Layer 12 of a small transformer language model trained on English Wikipedia (15 layers, counted from 0, width 128).
A neuron adds its activation times its output weights to the MLP's output. To switch it off is to set its activation to zero at one token and run the rest of the model.
A neuron's activation on a vector x is SiLU(gate . x) times (in . x), where the dot is the dot product.

Input weights of the MLP neurons that the questions are about. A number n stands for n times 0.0074.
n70 gate: 10 -44 18 16 -38 -11 3 29 -21 20 4 -20 -12 0 -24 46 7 18 0 -28 -5 -25 -3 4 18 -19 13 17 -35 1 3 1 -35 14 -39 1 10 -34 22 -9 -12 -29 -11 -33 -50 -19 18 -10 26 -27 0 12 -21 -21 1 -35 0 -10 26 -10 -1 30 23 20 13 -41 -3 -4 34 -23 -26 -26 -39 60 -24 -31 -29 19 -26 53 -17 -79 3 -38 -27 -33 31 1 -1 21 -10 12 -4 -27 -44 1 27 11 8 5 10 6 17 19 10 -16 34 -7 39 -37 -7 -28 45 -7 -36 8 19 19 26 -41 -6 -17 -35 8 51 -3 7 4
n257 gate: 60 7 -13 -46 -35 9 -20 -16 30 -3 3 0 -2 4 15 40 -32 7 -16 52 -8 30 32 29 -36 -12 15 1 23 -32 -26 12 20 6 22 11 48 13 -14 -6 -10 9 -30 17 -4 -11 26 -20 -14 -5 -13 35 20 -8 -25 -20 -1 12 -41 10 32 9 1 -24 31 -20 -6 -19 -40 -18 2 12 21 -34 -26 6 46 -7 4 17 -6 -5 36 22 13 -44 -7 7 -28 18 -11 -27 3 -43 9 -3 -6 -1 -1 -11 -11 -10 24 16 -10 -45 -42 -1 -61 -6 -20 -24 15 -27 24 13 -31 26 -3 -17 10 -3 12 -13 -8 23 35 -1
n258 gate: 45 -13 -14 22 -37 -22 8 16 0 -19 -4 -1 -65 -2 -3 -26 46 2 18 -6 12 -3 -30 6 59 -5 3 26 -12 -36 2 11 45 -72 1 20 68 -31 27 9 -21 -60 8 37 -13 33 -15 -52 -22 -18 23 9 3 -55 30 -18 -18 9 10 19 -27 32 -11 0 12 38 -24 -4 -2 20 7 -32 -18 -16 -13 -61 -69 15 -11 4 -63 -24 -19 6 -5 8 7 6 56 2 9 49 22 -17 6 8 -13 -28 1 19 3 4 -15 -10 5 11 -21 37 -17 -22 5 33 -35 34 -7 12 -5 8 -14 -17 -23 41 -12 -13 -2 0 -14 -19
n309 gate: 22 2 1 2 -69 25 29 -24 9 -23 9 -26 -57 -15 -50 3 -41 -36 4 -42 -25 -6 -13 3 -19 -10 32 10 1 -29 6 24 39 -39 4 -3 -34 -6 44 16 -5 -7 16 -12 6 -25 21 1 -35 -25 -8 -29 -3 11 -13 8 -54 11 -10 20 -19 12 22 -9 -21 16 0 17 2 5 -12 12 -5 -7 -5 4 -28 20 4 31 -24 -53 -17 -60 -13 25 2 -16 26 -17 20 23 -4 23 -22 -16 15 2 -10 13 -9 14 17 7 13 22 -4 28 -24 -24 22 13 35 -39 23 30 -5 -15 16 33 -12 -17 17 18 -5 6 1 9
n386 gate: -18 -15 -22 25 -3 -10 4 3 38 0 -7 -10 -2 -10 -21 -11 -21 17 6 14 -26 46 -27 30 -28 -6 -19 -18 33 34 -10 3 22 -8 -46 8 -12 -13 45 -6 -60 -1 -32 8 -20 15 -45 -8 -1 2 -4 -1 -4 -51 37 -38 -50 -40 40 6 -9 -13 -38 -4 3 -10 -26 -31 33 -25 31 -27 46 -29 7 -34 39 10 -18 -21 31 -28 -30 7 -46 -1 6 8 -23 11 -23 26 48 -36 -1 3 10 -15 -35 3 5 -11 52 16 19 52 13 1 -28 -9 -14 11 -25 -16 -9 6 -12 -23 3 9 0 0 -2 21 -19 11 45 -13
n473 gate: 18 -6 -30 -1 44 8 24 18 26 7 -13 -17 10 44 -30 0 -29 -28 -7 4 8 -34 -5 -2 9 11 56 -13 29 20 21 -34 43 1 -11 -10 18 -18 21 13 -24 -36 17 -2 1 13 -6 -3 24 23 -2 3 22 18 37 -14 21 -13 -12 -16 2 3 -26 -28 -17 5 13 -28 18 1 -54 34 -8 9 -8 15 -17 3 24 3 12 -16 -12 -15 16 -9 38 19 14 -20 -14 34 9 -8 -18 -15 36 -42 16 7 17 4 27 -22 8 6 -41 10 -47 -9 -39 -27 -31 -10 -20 -8 -9 -5 3 94 -26 20 -33 -44 56 37 25 7
n70 in: -29 0 24 14 49 21 12 15 6 -3 25 8 5 33 13 2 -8 -41 0 72 11 17 0 34 27 25 -3 0 -27 17 6 -1 -4 17 -30 -46 -7 35 0 -14 10 -13 -15 -28 9 11 -30 -15 -18 9 -2 -15 38 -9 -14 -4 -19 17 -22 -12 0 5 8 29 26 -25 9 29 -9 48 18 13 44 -41 33 -14 10 -24 -31 -16 20 8 8 20 -12 42 -53 6 18 1 -38 34 15 -51 -16 0 -42 31 37 -5 -13 27 46 -20 -20 -22 48 11 41 -9 -55 4 -1 -10 30 -30 36 -21 -54 -20 -9 12 15 -11 -71 36 -51 -16
n257 in: -5 3 9 -23 56 36 4 -31 -28 5 -10 27 -1 -3 -13 -1 20 -33 -4 -22 1 16 24 -3 29 37 0 -27 -58 3 28 2 -14 21 -27 23 -89 3 26 -19 7 -34 18 30 -10 2 11 14 20 -15 15 -21 30 54 -32 19 3 -11 12 14 -22 -25 -18 14 10 -18 -46 -54 25 19 -56 -22 -25 28 -53 -23 14 8 10 -4 10 -14 -5 -64 -10 -4 -16 8 -16 -8 65 32 -11 -7 -8 -6 4 -23 32 22 -23 16 -29 -25 -11 61 -5 -10 -8 36 27 53 27 4 68 -7 -9 24 67 -18 1 55 51 27 15 58 15 32
n258 in: 5 -23 71 2 -17 1 5 13 2 -27 11 -6 -37 -5 3 34 18 -27 -29 12 -30 -34 -6 1 -14 -30 38 -21 25 -3 13 11 33 7 -29 35 -48 -6 1 17 -22 -9 -16 41 -27 54 15 -13 -22 -31 0 -21 13 9 7 -10 -3 10 -44 -35 2 59 54 21 -13 -33 -33 4 6 -22 0 2 -5 16 -26 53 24 34 21 18 27 0 38 -3 23 -26 30 15 -71 -21 -13 29 41 -10 9 -24 46 76 -1 -33 20 -35 27 -14 46 16 8 -38 4 5 1 -5 -1 16 10 -57 10 -6 12 18 32 -22 -15 0 34 -42 -20 49
n309 in: 27 2 26 3 61 -45 1 12 -7 16 45 -12 3 -21 33 20 -13 -12 21 17 27 28 -21 21 -16 31 -3 12 -15 54 -29 -13 24 -1 -56 34 11 -25 -15 40 -19 1 -14 35 23 17 -13 -1 1 -24 -29 27 -20 50 20 -3 -11 -6 -5 36 -6 -14 3 24 -24 14 32 -40 -23 28 -14 2 -21 -50 46 15 28 -5 3 30 -11 10 -20 -23 -53 -31 -5 -28 -1 6 -3 -22 -9 -4 15 -28 2 -14 -27 8 -1 -16 -8 -5 -15 -7 22 -14 -14 -14 -25 -6 12 42 -42 -4 4 -34 -12 -10 -3 10 -16 3 10 37 -31 12
n386 in: -34 -27 -13 14 -12 -13 1 27 34 34 50 26 -24 32 19 34 54 42 -29 -14 -12 -21 4 45 -7 -30 -2 -35 1 -13 13 9 4 37 -26 38 14 -8 -10 -35 -34 40 7 -19 1 4 -14 39 -13 0 -22 -20 35 -24 17 23 37 23 8 28 -19 5 -18 -13 -10 5 -32 -9 52 6 2 12 -29 -3 38 -10 25 33 -44 -36 41 -17 30 -11 13 4 24 -37 -15 19 -8 -23 34 2 4 31 -24 -5 37 5 5 1 -15 54 -10 -7 9 20 -3 -9 31 -4 -17 36 26 2 -22 58 -46 23 -22 -68 12 11 31 12 8 8
n473 in: -10 -45 -19 6 -9 46 58 12 -15 -21 -17 53 27 -12 -24 38 32 -8 3 -27 15 -23 20 -6 -34 -47 -56 2 26 -9 29 74 0 -2 -31 10 0 11 22 -17 50 27 7 -4 9 22 -6 23 -11 -13 14 -27 -7 0 26 -20 -15 46 -33 -11 10 23 30 -6 -3 -4 3 51 -37 -42 1 -24 4 28 24 -13 5 22 -15 -6 37 8 20 14 -42 -10 -38 -38 4 -11 -19 -15 -32 -41 20 5 32 -15 -4 42 -27 -22 -37 37 3 -44 26 -6 9 77 44 20 6 -7 18 15 45 22 -13 -17 -20 5 6 6 -23 -7 30 -14

Output weights of the MLP neurons that the questions are about. A number n stands for n times 0.011.
n70: 12 8 -14 1 -35 14 -8 -11 -9 6 -12 1 -14 -13 4 16 14 10 10 4 -9 -8 -4 -24 3 -7 12 -14 -9 -21 4 7 -18 16 2 17 -5 -6 10 -10 -10 -19 -9 -7 -10 -9 -8 -19 23 -23 -6 3 -13 -2 15 14 0 9 8 22 -2 24 25 -5 -13 -17 -18 -15 -3 -12 -15 -8 5 12 1 -4 -30 -1 -13 10 -6 -7 4 5 0 10 -22 -4 0 2 17 -14 5 11 4 -7 5 4 13 -9 3 -13 2 5 -8 29 -5 -18 17 7 -11 7 1 20 5 6 21 14 10 -8 0 3 9 1 3 -19 -13 14
n257: -36 11 37 -13 7 -2 23 21 3 14 -13 16 5 8 14 -27 6 10 9 -7 -6 -20 17 -9 8 -6 9 -3 7 4 -9 12 -13 23 8 -8 17 -35 -6 -10 3 -4 -7 -21 5 -1 -10 -12 -12 14 -40 0 10 10 -7 -21 12 18 -6 -4 -15 -12 -1 6 -10 -40 -4 -2 -23 5 -4 -25 -7 -3 0 2 19 20 -1 -35 -27 5 3 21 -26 34 -11 -3 17 3 25 -14 -18 -3 -6 -32 -3 -4 13 -1 4 -18 23 11 -18 -19 9 16 -14 5 5 -5 24 5 -4 -6 9 21 -32 -9 -20 4 3 -24 9 -9 16 4
n258: 2 -12 -1 16 -1 4 4 10 7 -11 6 -17 -16 3 13 6 -11 -13 -9 4 11 -23 7 0 -15 -6 2 -28 0 2 -6 -5 18 -4 -21 28 -16 3 2 -14 8 7 -6 -8 11 -23 0 -4 4 -6 -8 0 12 16 4 -3 11 0 -17 4 2 -8 10 -16 -26 16 14 19 -1 16 -6 -2 -5 29 3 -25 12 8 -5 8 3 0 3 9 7 -10 -15 19 -7 -4 -9 -16 2 0 7 -10 -2 -3 1 -6 -7 12 11 4 -2 3 -10 -15 7 6 -3 28 -24 -41 17 17 -18 -5 -2 -4 2 4 -2 3 7 -1 -11 7
n309: 8 -8 -3 -9 36 11 -4 1 18 -14 13 25 -10 -15 18 6 -10 4 1 2 3 2 -16 5 1 -7 -1 6 15 14 -1 18 21 -26 -7 -23 -31 -11 0 7 7 14 2 -7 -2 -5 -16 38 6 -8 -7 6 -10 -2 -6 -17 -7 8 -1 -7 -13 7 1 -14 -13 -22 -4 -10 6 2 -13 -17 10 10 -2 -13 6 -8 1 12 3 13 5 11 -1 -13 -7 -5 4 -1 2 6 -8 -4 -3 0 29 -2 7 -20 10 5 -21 5 -5 0 -8 3 -11 3 0 4 8 94 10 5 -14 -18 -11 -11 14 -5 -11 -9 1 -9 -8 6
n386: -6 8 10 18 -15 15 36 2 -17 -1 -7 -17 11 -4 -12 -16 -3 -7 4 -23 -15 9 -16 28 3 -1 -5 -5 4 1 6 5 15 -2 10 -8 0 -30 -11 8 -25 7 -19 13 -13 3 -9 -6 8 -12 13 8 -10 -4 -2 -15 13 1 2 4 0 16 -12 -7 -10 20 -5 9 -13 13 -9 -12 -7 -11 3 -9 -3 0 25 -7 -4 11 10 10 -13 -2 8 26 -3 2 12 6 -7 -16 -1 6 -7 -3 -21 1 -5 -12 8 -10 17 -10 -4 4 -9 9 30 -8 -8 25 -14 10 -9 1 6 -10 3 7 9 8 -20 -11 -3 3
n473: 7 2 -12 17 51 8 -5 27 -14 -8 1 -16 8 6 3 -6 -6 -4 3 1 -6 -10 7 8 -7 28 17 -21 -19 1 -1 -17 1 18 -11 -24 6 -26 -4 -3 -4 -6 27 -12 -4 13 -11 20 5 10 -17 1 24 11 3 -5 12 -12 10 4 4 -7 -11 -1 -10 7 26 -7 7 25 -11 24 -28 2 -2 26 -17 8 8 -2 20 -6 -19 -24 31 1 32 11 9 -21 9 5 6 0 1 -4 3 -12 -1 -7 -12 9 4 -2 -24 -10 -13 19 -23 -7 -5 -3 12 33 -10 -8 -8 -13 -5 -11 8 -1 12 -16 34 -1 -2 -9

Each question names a token from some text and the token that comes next. It shows the vector x that enters the MLP there. A number n stands for n times 0.044.

Then comes g, the gradient of the next token's log-probability with respect to the MLP's output, scaled to length 1. A neuron's effect is roughly proportional to its activation times (output weights . g). A number n stands for n times 0.004.

" before", then " public"
x: 35 -17 12 7 -57 -16 16 33 -15 0 1 -30 4 3 -13 15 -15 -24 25 31 7 -14 3 -5 15 9 -4 19 -2 -6 28 -12 30 -35 23 -20 1 14 34 -8 15 10 3 17 10 20 -13 -1 14 -13 6 12 4 -7 2 28 16 24 28 -11 -13 -14 -29 -20 -5 17 -8 -9 -6 -11 -15 -3 32 -24 30 -7 -11 -17 26 -4 7 28 9 -12 6 -18 -8 40 -19 -6 24 21 22 0 26 2 -1 -2 -16 -1 36 5 2 -22 5 -1 -13 -12 -2 -7 -47 -1 -6 -70 -8 -19 31 11 -1 19 -9 -7 0 -12 14 5 1 3
g: -50 -30 -3 -29 -10 23 -47 -14 16 43 -1 20 -11 -13 -13 26 21 -42 -17 -4 -28 11 10 -13 -25 9 13 -27 13 -1 -17 -32 -20 5 27 5 -8 -29 -5 -11 -1 -17 -13 -9 -33 0 5 -18 -10 0 27 -3 -39 4 -23 -25 -17 -7 -61 24 -12 -16 3 19 -31 -3 19 -2 -54 26 50 17 -7 0 34 24 -25 10 -27 -20 -13 40 -3 12 -33 -18 23 -9 -7 -7 7 31 -22 15 5 0 -5 5 33 -2 50 -32 39 23 30 -23 33 8 -14 11 -6 6 -23 -13 13 -15 13 -9 -11 -5 -1 3 23 9 -37 -28 14 10
Switching off which neuron hurts the next token most? n473

"ed by", then " those"
x: 21 -22 11 -22 -61 1 31 21 10 -11 0 -11 21 -3 -18 -2 -14 -10 1 8 1 0 2 3 18 14 -6 14 24 -19 14 -11 7 -11 18 0 -6 13 27 18 0 3 16 2 -9 -9 -14 7 7 3 -1 -4 -17 2 7 2 -24 -20 19 6 -27 -1 -13 -8 5 14 -12 -32 -2 8 7 -7 18 -21 12 7 -26 5 11 -10 1 18 28 1 -8 17 5 26 -11 16 -7 10 2 -8 3 -12 24 0 17 6 2 1 2 -19 12 28 -6 -3 -11 -12 -21 1 1 -93 0 -6 -8 -13 6 -1 -3 5 15 -5 -3 1 -23 -4
g: -35 -6 -6 11 18 31 4 45 3 21 -21 -66 30 -12 10 -20 -9 -20 13 16 -27 6 -19 -11 29 -10 -10 -20 -28 -17 0 -18 -3 -8 -5 -26 14 5 8 -7 -37 -43 20 11 -11 -38 -12 -21 16 17 -11 1 11 -6 5 -47 37 -10 -23 21 -9 -29 -22 -22 20 -5 -5 -17 -4 -15 11 25 -33 -15 21 23 68 46 -9 17 -21 -1 0 -17 11 -20 -29 17 2 -13 -32 38 1 15 -8 46 -6 -22 -9 14 -11 40 0 -11 31 -4 17 -1 -33 -4 21 -15 -36 -16 -31 -16 -38 35 19 21 5 -5 -19 -7 -4 -9 0 -21
Switching off which neuron hurts the next token most? n309

"008", then " Be"
x: 33 -19 -5 2 -62 -9 10 28 15 -3 -11 16 -6 3 -20 26 -17 -12 11 -15 6 -6 3 8 -5 -11 -26 -27 5 7 29 1 39 12 15 -11 27 -6 13 11 17 11 -24 -1 11 15 -20 8 -18 7 3 -9 -31 -13 7 24 12 28 28 20 12 -8 0 -20 -60 12 -36 7 17 -7 10 11 49 14 29 -16 -32 -5 -16 18 -15 13 26 22 10 -5 -20 11 14 21 8 -10 26 23 15 -17 10 23 1 -33 36 5 -3 3 24 -8 -16 -25 9 1 -28 3 -7 -61 1 -8 9 10 6 -4 -14 -29 -1 14 -16 -9 13 -10
g: 21 49 -27 -11 -16 -8 -22 19 -24 9 11 -3 -19 13 -19 -21 48 -14 -13 19 -13 -10 -15 -16 -12 -26 14 12 -11 19 23 1 -3 3 16 31 -19 14 29 -12 -15 -44 34 -2 -34 -27 27 4 22 8 -27 2 14 21 0 -28 -26 -18 -13 -2 52 -19 46 25 34 -16 -1 -13 -27 -21 -19 10 6 -11 19 28 -21 6 21 -43 6 27 -17 -50 25 7 12 43 -1 -15 4 11 18 -10 -41 -5 14 0 8 3 -28 -24 -43 26 -11 -5 7 5 25 -32 -3 10 -21 -17 53 8 -1 20 -16 45 20 6 17 23 -34 -1 21 -7
Which two neurons, each switched off alone, lower its probability most, in order? n309, n257

"ent", then " to the"
x: -18 -44 12 -28 -25 -4 10 15 -15 -24 8 12 2 10 3 16 -5 -31 15 0 -3 -8 14 9 13 -17 -5 2 5 26 3 -21 0 -8 0 -24 -22 2 1 -3 6 -1 2 2 19 9 -6 8 -35 -9 9 -13 3 1 2 25 -7 55 -11 1 9 -9 18 14 -4 8 10 -24 2 7 6 -34 16 -20 11 -12 6 -18 -34 -18 38 25 -16 -11 -3 11 -31 16 4 7 6 0 -26 7 3 -6 -17 -26 6 -32 34 20 20 4 12 -5 26 3 35 20 5 -7 -5 -80 -19 29 1 9 31 -24 6 11 -7 -3 -56 0 -29 10
g: -29 7 -35 9 13 -9 -18 18 -39 -10 8 -6 7 51 20 -4 -4 -1 12 -3 16 -18 -37 -34 -20 0 70 13 -26 -6 -14 3 33 -7 -8 -44 4 -18 5 -33 -9 -17 6 30 21 -39 26 3 -22 16 -10 -24 41 10 -4 -19 10 5 -4 -15 -18 3 -64 -9 2 28 30 -33 28 -7 -65 -18 5 -12 -1 1 9 41 31 -11 -14 -2 19 10 9 -13 6 29 -4 10 -10 16 23 3 5 4 5 3 8 -21 -25 -43 -7 19 -19 36 -21 28 -10 -6 -23 -4 22 -26 -36 9 -29 -5 -25 -31 17 -11 25 8 -29 6 -8 -12
Switching off which neuron hurts the next token most? n70

"ru", then "el"
x: -55 -8 -24 8 -4 -43 23 1 11 -29 -20 -14 5 -12 -32 10 -26 -21 33 9 -14 0 14 44 -7 4 -32 -7 4 -1 10 -29 -20 14 -5 4 -20 6 10 28 2 44 -22 -22 25 -16 2 19 -3 -1 66 44 -30 1 -12 -39 3 7 24 5 -39 0 31 18 -53 65 10 -16 5 24 0 -20 10 -25 -25 7 -21 -1 -36 -19 5 -29 -3 1 -13 33 -24 11 7 -17 19 -35 -1 26 23 14 3 -5 -27 -3 58 -7 18 -11 -17 14 31 -32 -6 39 10 14 -9 -10 -8 -25 29 25 4 1 16 -8 -15 1 -7 12 7 -3
g: -6 22 3 -11 4 40 18 11 -10 7 29 -20 -12 8 -15 -34 6 6 -52 21 1 -4 61 -8 -34 -39 -14 24 19 -15 -7 -9 55 24 7 -23 36 24 -2 14 7 17 -40 -55 -15 -5 -4 -7 30 13 5 -4 -15 41 13 -3 9 -39 5 8 14 -24 -10 -17 21 13 15 -28 -12 -15 -14 -16 4 6 -6 -36 -24 -43 36 20 -32 -11 4 -2 -28 -13 15 -8 -26 17 -20 -16 -14 6 0 16 -3 -16 -2 3 6 -20 7 19 -15 28 9 -5 17 23 12 3 18 14 -42 16 -42 37 25 -4 -20 8 -65 34 -2 3 -9 -6
Which neuron, switched off, raises the next token's probability most? n386

",", then " along"
x: 44 25 -5 -12 -44 4 17 46 18 3 4 -3 12 29 12 -13 -41 -30 3 0 -2 -1 -23 10 -3 -29 10 -10 14 3 14 3 23 18 -2 -7 -24 20 9 9 2 1 -14 22 -2 9 -18 1 14 -8 4 9 7 10 11 6 14 16 -20 -14 1 -5 -24 -12 8 31 -59 -44 -25 -11 -23 -4 4 -29 2 23 -3 4 25 2 1 25 30 -6 -22 3 -4 48 1 13 13 -2 -8 -14 7 -9 -18 3 -1 4 6 12 26 -21 -6 1 -31 -23 -7 -12 -34 -1 -8 -68 -10 5 17 4 13 -56 7 -10 -8 -15 -22 7 -4 2
g: -6 1 5 -29 25 15 -43 -5 4 -27 -22 49 12 -2 9 -26 -2 -29 -8 -13 5 -13 10 9 -43 -8 35 -36 -17 7 15 -31 -38 -6 18 14 0 -1 -43 -7 -12 -49 5 10 -19 -30 40 0 -17 -2 -8 -4 64 -1 2 -8 -16 -31 -12 6 12 -26 16 6 9 -18 -27 -21 3 20 20 -14 -30 -8 30 42 -2 -3 4 6 6 -22 13 38 17 12 -21 21 6 -10 -6 -6 8 -3 45 -7 -1 -41 13 -22 -4 43 -15 5 27 23 13 -7 -21 -5 7 15 3 -15 40 8 -18 -30 -60 -46 -9 1 9 -14 7 -4 16 -48
Switching off which neuron hurts the next token most? n386

"1", then " start"
x: 6 -25 15 -18 -59 -7 2 42 27 -66 -28 1 27 -13 4 -8 -17 6 1 -18 33 -24 16 3 13 -24 -6 -5 10 23 -1 -15 21 3 -25 10 -1 13 22 -8 26 17 -34 -26 -2 14 -10 0 18 9 19 46 -48 7 12 15 38 -6 16 -11 7 -7 6 -17 -35 27 -38 8 40 -8 13 10 -25 -23 10 29 -10 10 -6 26 13 13 21 25 12 -12 0 23 -3 12 0 11 2 5 -15 4 -22 -8 20 -26 -10 39 -30 9 0 32 -15 -16 -13 -5 12 -4 7 -39 -41 22 26 -18 1 -14 4 -18 15 9 15 -14 -17 -3
g: 50 25 -13 4 6 -28 53 -10 37 24 34 4 -15 -13 21 -14 10 31 15 1 11 38 9 30 17 -14 -11 45 10 -15 5 23 -4 -20 17 21 2 18 25 -51 9 20 46 -18 2 39 0 -16 42 -31 -23 35 -16 -1 5 9 -6 1 -7 -2 7 0 -20 -17 3 12 6 -17 -29 -30 15 5 15 6 -15 -4 -12 -4 43 -2 -5 17 12 18 -17 35 5 36 -10 27 56 -5 30 -35 -10 8 -24 -15 7 -13 -7 4 35 21 -2 5 18 -20 8 -19 -50 11 -18 -30 3 -7 37 27 -8 -17 -5 26 31 -21 -11 -22 12 30
Which neuron, switched off, raises the next token's probability most? n70

" won", then " all"
x: 15 -7 6 -11 -64 14 26 51 4 -10 -2 1 2 24 -24 -24 -18 1 9 -7 -2 -16 4 -5 9 31 22 -4 21 -42 4 -30 31 -7 17 -8 -12 1 9 0 -2 -2 15 -2 16 33 7 5 14 8 19 -5 0 -15 20 -4 0 -33 34 -7 1 -14 -14 4 -10 19 -22 -23 18 26 0 -33 38 -10 32 2 -24 20 17 -16 15 18 26 9 -5 -12 19 35 -19 6 -7 -17 -27 -45 8 -20 14 -12 1 -30 15 1 3 1 5 27 12 -12 4 -15 -16 -9 -19 -54 24 -27 -4 2 4 -31 31 -18 -3 -1 8 10 -25 -5
g: 0 -10 3 14 18 -13 1 35 8 -3 7 -6 61 19 23 1 61 -9 -8 -26 -16 2 -23 -5 6 -1 1 -8 46 -13 1 -15 -51 19 -2 8 -24 10 10 -5 0 2 -15 -34 14 1 -11 -9 -3 50 8 -39 -51 -10 20 -48 33 -17 -38 8 10 -4 -20 -4 -28 17 -31 -3 -2 -31 6 0 -8 -2 -2 18 46 -8 -13 1 -4 -4 -28 22 -27 -1 9 2 49 35 -4 13 -2 -10 0 47 -7 -13 24 18 6 35 2 34 55 5 -34 -24 12 29 -47 -5 0 1 5 -5 -28 -1 36 -7 32 -8 -11 -8 3 -14 5 -2
Switching off which neuron hurts the next token most? n473

" their", then " health"
x: -18 -27 -13 6 -68 11 28 18 13 17 -14 -13 17 3 -2 -13 8 8 18 -18 -1 -4 37 -1 2 10 -23 0 15 -8 9 7 9 5 4 -9 -19 -4 47 4 -18 3 12 -9 0 -3 -22 8 15 5 12 4 3 8 29 19 -15 3 -1 -1 20 -3 -15 -3 10 19 9 -26 0 4 20 -5 -13 -9 -1 -9 8 4 11 -25 -2 43 -27 -15 -42 -5 -17 20 6 -3 -13 -1 -29 8 16 -9 -14 -6 -30 6 9 8 -8 24 -9 13 16 13 18 16 -27 5 14 -76 -10 -6 4 17 -6 -26 6 12 -22 -17 -44 -4 0 -12
g: -26 5 -18 -25 -14 37 -29 7 -14 -11 43 -26 -31 -9 7 15 -50 9 -9 27 -33 -6 33 -2 40 20 23 -14 -6 -24 -1 -35 -9 26 -4 -10 24 21 -11 -3 -14 -18 -28 -9 -17 -29 -26 -9 -8 19 19 -28 -11 -8 -11 5 -1 4 7 9 -3 15 11 23 -19 24 2 36 -12 -2 23 42 3 0 -50 18 13 10 -27 5 -1 5 -1 -29 -12 0 -46 22 11 -15 -13 -40 -41 24 -30 -29 42 20 2 -2 28 16 4 6 14 -12 19 6 14 -6 2 36 14 1 -12 -6 38 -12 12 56 -10 -57 -5 -5 13 -1 53 25
Switching off which neuron hurts the next token most? n386

"though", then " H"
x: 39 -15 9 1 -41 22 21 16 -3 -3 26 -24 22 29 -4 -2 -8 8 2 22 13 -15 0 16 18 -8 -8 -10 -2 15 8 12 27 -24 12 -9 3 39 14 8 26 0 13 5 2 23 -9 1 15 12 23 18 16 -9 -7 -3 18 20 1 -19 -17 -23 0 -25 10 26 17 -33 -14 -25 17 50 17 -21 -5 8 -10 7 17 16 8 12 7 18 12 -11 17 30 -8 -15 -14 2 -11 -6 15 -21 -7 -22 -5 -2 25 23 -12 -20 -6 -1 -29 -22 -6 12 -24 -1 2 -83 -13 -8 -24 9 -2 -10 24 -7 -5 -3 13 33 -12 14
g: 9 58 -40 17 -15 -27 29 5 18 -26 19 28 -10 -10 -32 28 34 -32 -17 -45 -3 -4 -7 -1 29 -7 23 8 -50 7 2 -3 -53 -6 -13 26 -17 -32 12 43 -8 28 17 7 -32 -21 -50 14 8 -22 -4 6 -47 61 15 13 46 3 8 14 5 -1 16 3 8 28 -3 -4 9 3 -27 45 -24 2 -7 -2 -25 -16 -8 -18 35 -7 26 -16 29 15 -12 -12 -24 -2 -17 -12 15 19 -15 -37 21 18 13 15 13 -12 0 -22 -6 10 -20 -4 33 -10 -24 32 -2 8 23 4 -15 -4 2 31 14 -12 18 6 -15 3 -8 -22
Switching off which neuron hurts the next token most? n257

" ch", then "ance"
x: 3 -5 -3 -23 -21 -17 24 40 2 -25 8 -21 -4 -11 -26 -26 -16 16 44 -14 -18 45 6 -1 5 15 -38 12 -35 22 3 19 13 3 -7 -2 -64 4 -10 9 -17 19 14 52 -4 -5 -50 30 -8 5 18 -7 7 -18 14 -13 -9 13 6 -7 0 -7 22 12 1 44 11 4 -4 9 10 -31 18 -32 11 40 -7 22 -16 -10 -9 2 55 9 -47 5 37 40 23 7 -22 43 3 13 -11 -41 22 -21 -16 -24 0 29 -29 -12 -3 6 8 -17 -1 -16 -25 1 -36 2 1 -8 -21 -12 6 -3 -37 -17 2 -17 2 -21 -42 -4
g: 2 2 37 11 15 -19 -11 42 60 -23 -8 -13 5 -10 46 32 -12 -2 17 -6 -26 -37 -22 -9 13 -21 -8 14 23 -31 -43 34 -15 9 -4 6 19 -11 4 -4 31 4 11 -6 -1 0 -3 -17 18 32 32 -2 11 60 -1 -1 -23 12 -10 30 -5 3 -22 -42 34 34 14 19 3 -21 2 -11 -12 8 2 15 18 -28 -21 0 14 -8 -10 15 7 42 1 21 -24 -13 4 35 11 -31 -32 -20 22 -3 -18 12 18 34 37 19 -8 -38 -6 -34 3 21 33 9 -13 -7 19 -14 -53 -20 -24 15 31 -19 -16 1 17 -40 7 26
Switching off which neuron hurts the next token most? n258

"'s", then " employ"
x: -2 -35 -18 -3 -68 16 4 33 21 3 -5 -3 25 -7 -5 -22 -18 17 -5 -3 -4 -6 10 4 18 -1 -23 -4 14 -3 27 16 -3 -9 13 7 -18 17 31 16 3 -2 -15 -10 -10 15 -9 16 -8 -9 5 -1 -8 2 9 26 -8 24 -11 1 22 -8 -17 20 0 13 -32 1 -6 2 6 9 -13 -16 9 0 7 2 -1 -22 7 31 9 -19 -24 21 -3 8 9 15 -2 7 -2 -6 14 -14 -21 -7 -1 2 11 3 4 -3 23 4 11 -4 30 5 -22 5 20 -85 -9 -14 33 -9 11 -2 -13 0 -10 -9 -23 3 9 7
g: -44 -9 32 -32 -2 -19 -18 -18 0 14 0 -21 0 2 28 0 15 13 16 33 -12 -19 6 17 -24 10 -15 8 23 2 -15 -36 -11 21 3 -7 2 -32 19 -19 -1 -2 37 -36 3 -17 -17 -11 3 -37 -5 32 -15 4 18 -5 -2 19 -26 72 -10 -29 -19 -19 13 -28 36 -25 6 0 -6 41 -10 -11 -2 38 16 2 -16 22 9 33 -2 -29 -11 -29 -21 26 5 15 19 2 8 5 13 -32 32 -25 7 21 -14 -18 11 -16 40 22 21 -18 -6 28 -14 -28 -15 -5 17 46 -12 21 -2 18 31 73 8 -37 6 -34 18 -10
Switching off which neuron hurts the next token most? n309

" in", then " Society"
x: 8 -6 12 -15 -27 31 21 57 -2 11 -27 -45 1 35 -52 8 -24 -41 -27 -14 -4 16 -9 -16 -5 21 -7 17 -8 9 18 -21 11 -4 -16 -7 9 -17 15 -2 -12 -20 14 -37 -9 -3 13 6 -13 8 -19 -18 -36 8 19 -12 -4 -8 11 -3 -9 -19 -6 5 4 8 -23 -42 1 5 24 7 -2 -14 20 -6 4 -4 -12 -3 -13 20 18 17 -16 5 7 -5 -14 -10 2 -3 1 -17 -16 0 30 11 8 5 8 -9 -2 -4 -28 -17 -29 -1 29 2 -29 -1 13 -80 -27 -8 11 -2 -3 -5 -10 -33 -2 -10 -11 3 2 9
g: -45 25 -9 -2 -25 -2 -4 6 -20 9 20 19 -27 -12 -9 -9 60 31 -26 20 0 19 -43 -13 1 -17 5 7 -39 -11 -5 27 16 35 9 29 -9 25 11 -13 -16 -8 -25 14 -40 37 17 18 -12 -26 70 -14 11 30 -17 -32 15 18 -14 16 26 37 5 9 -21 -16 -16 52 13 1 -5 12 51 -7 -11 -28 16 36 -18 -1 -20 10 -16 -14 9 -3 1 -32 -15 10 10 -22 -20 28 9 8 -2 -23 -8 -20 18 5 28 -4 29 4 -33 -48 -4 50 6 24 13 -22 11 -4 -23 -19 18 7 3 2 11 16 5 -10 -20 -12
Switching off which neuron hurts the next token most? n70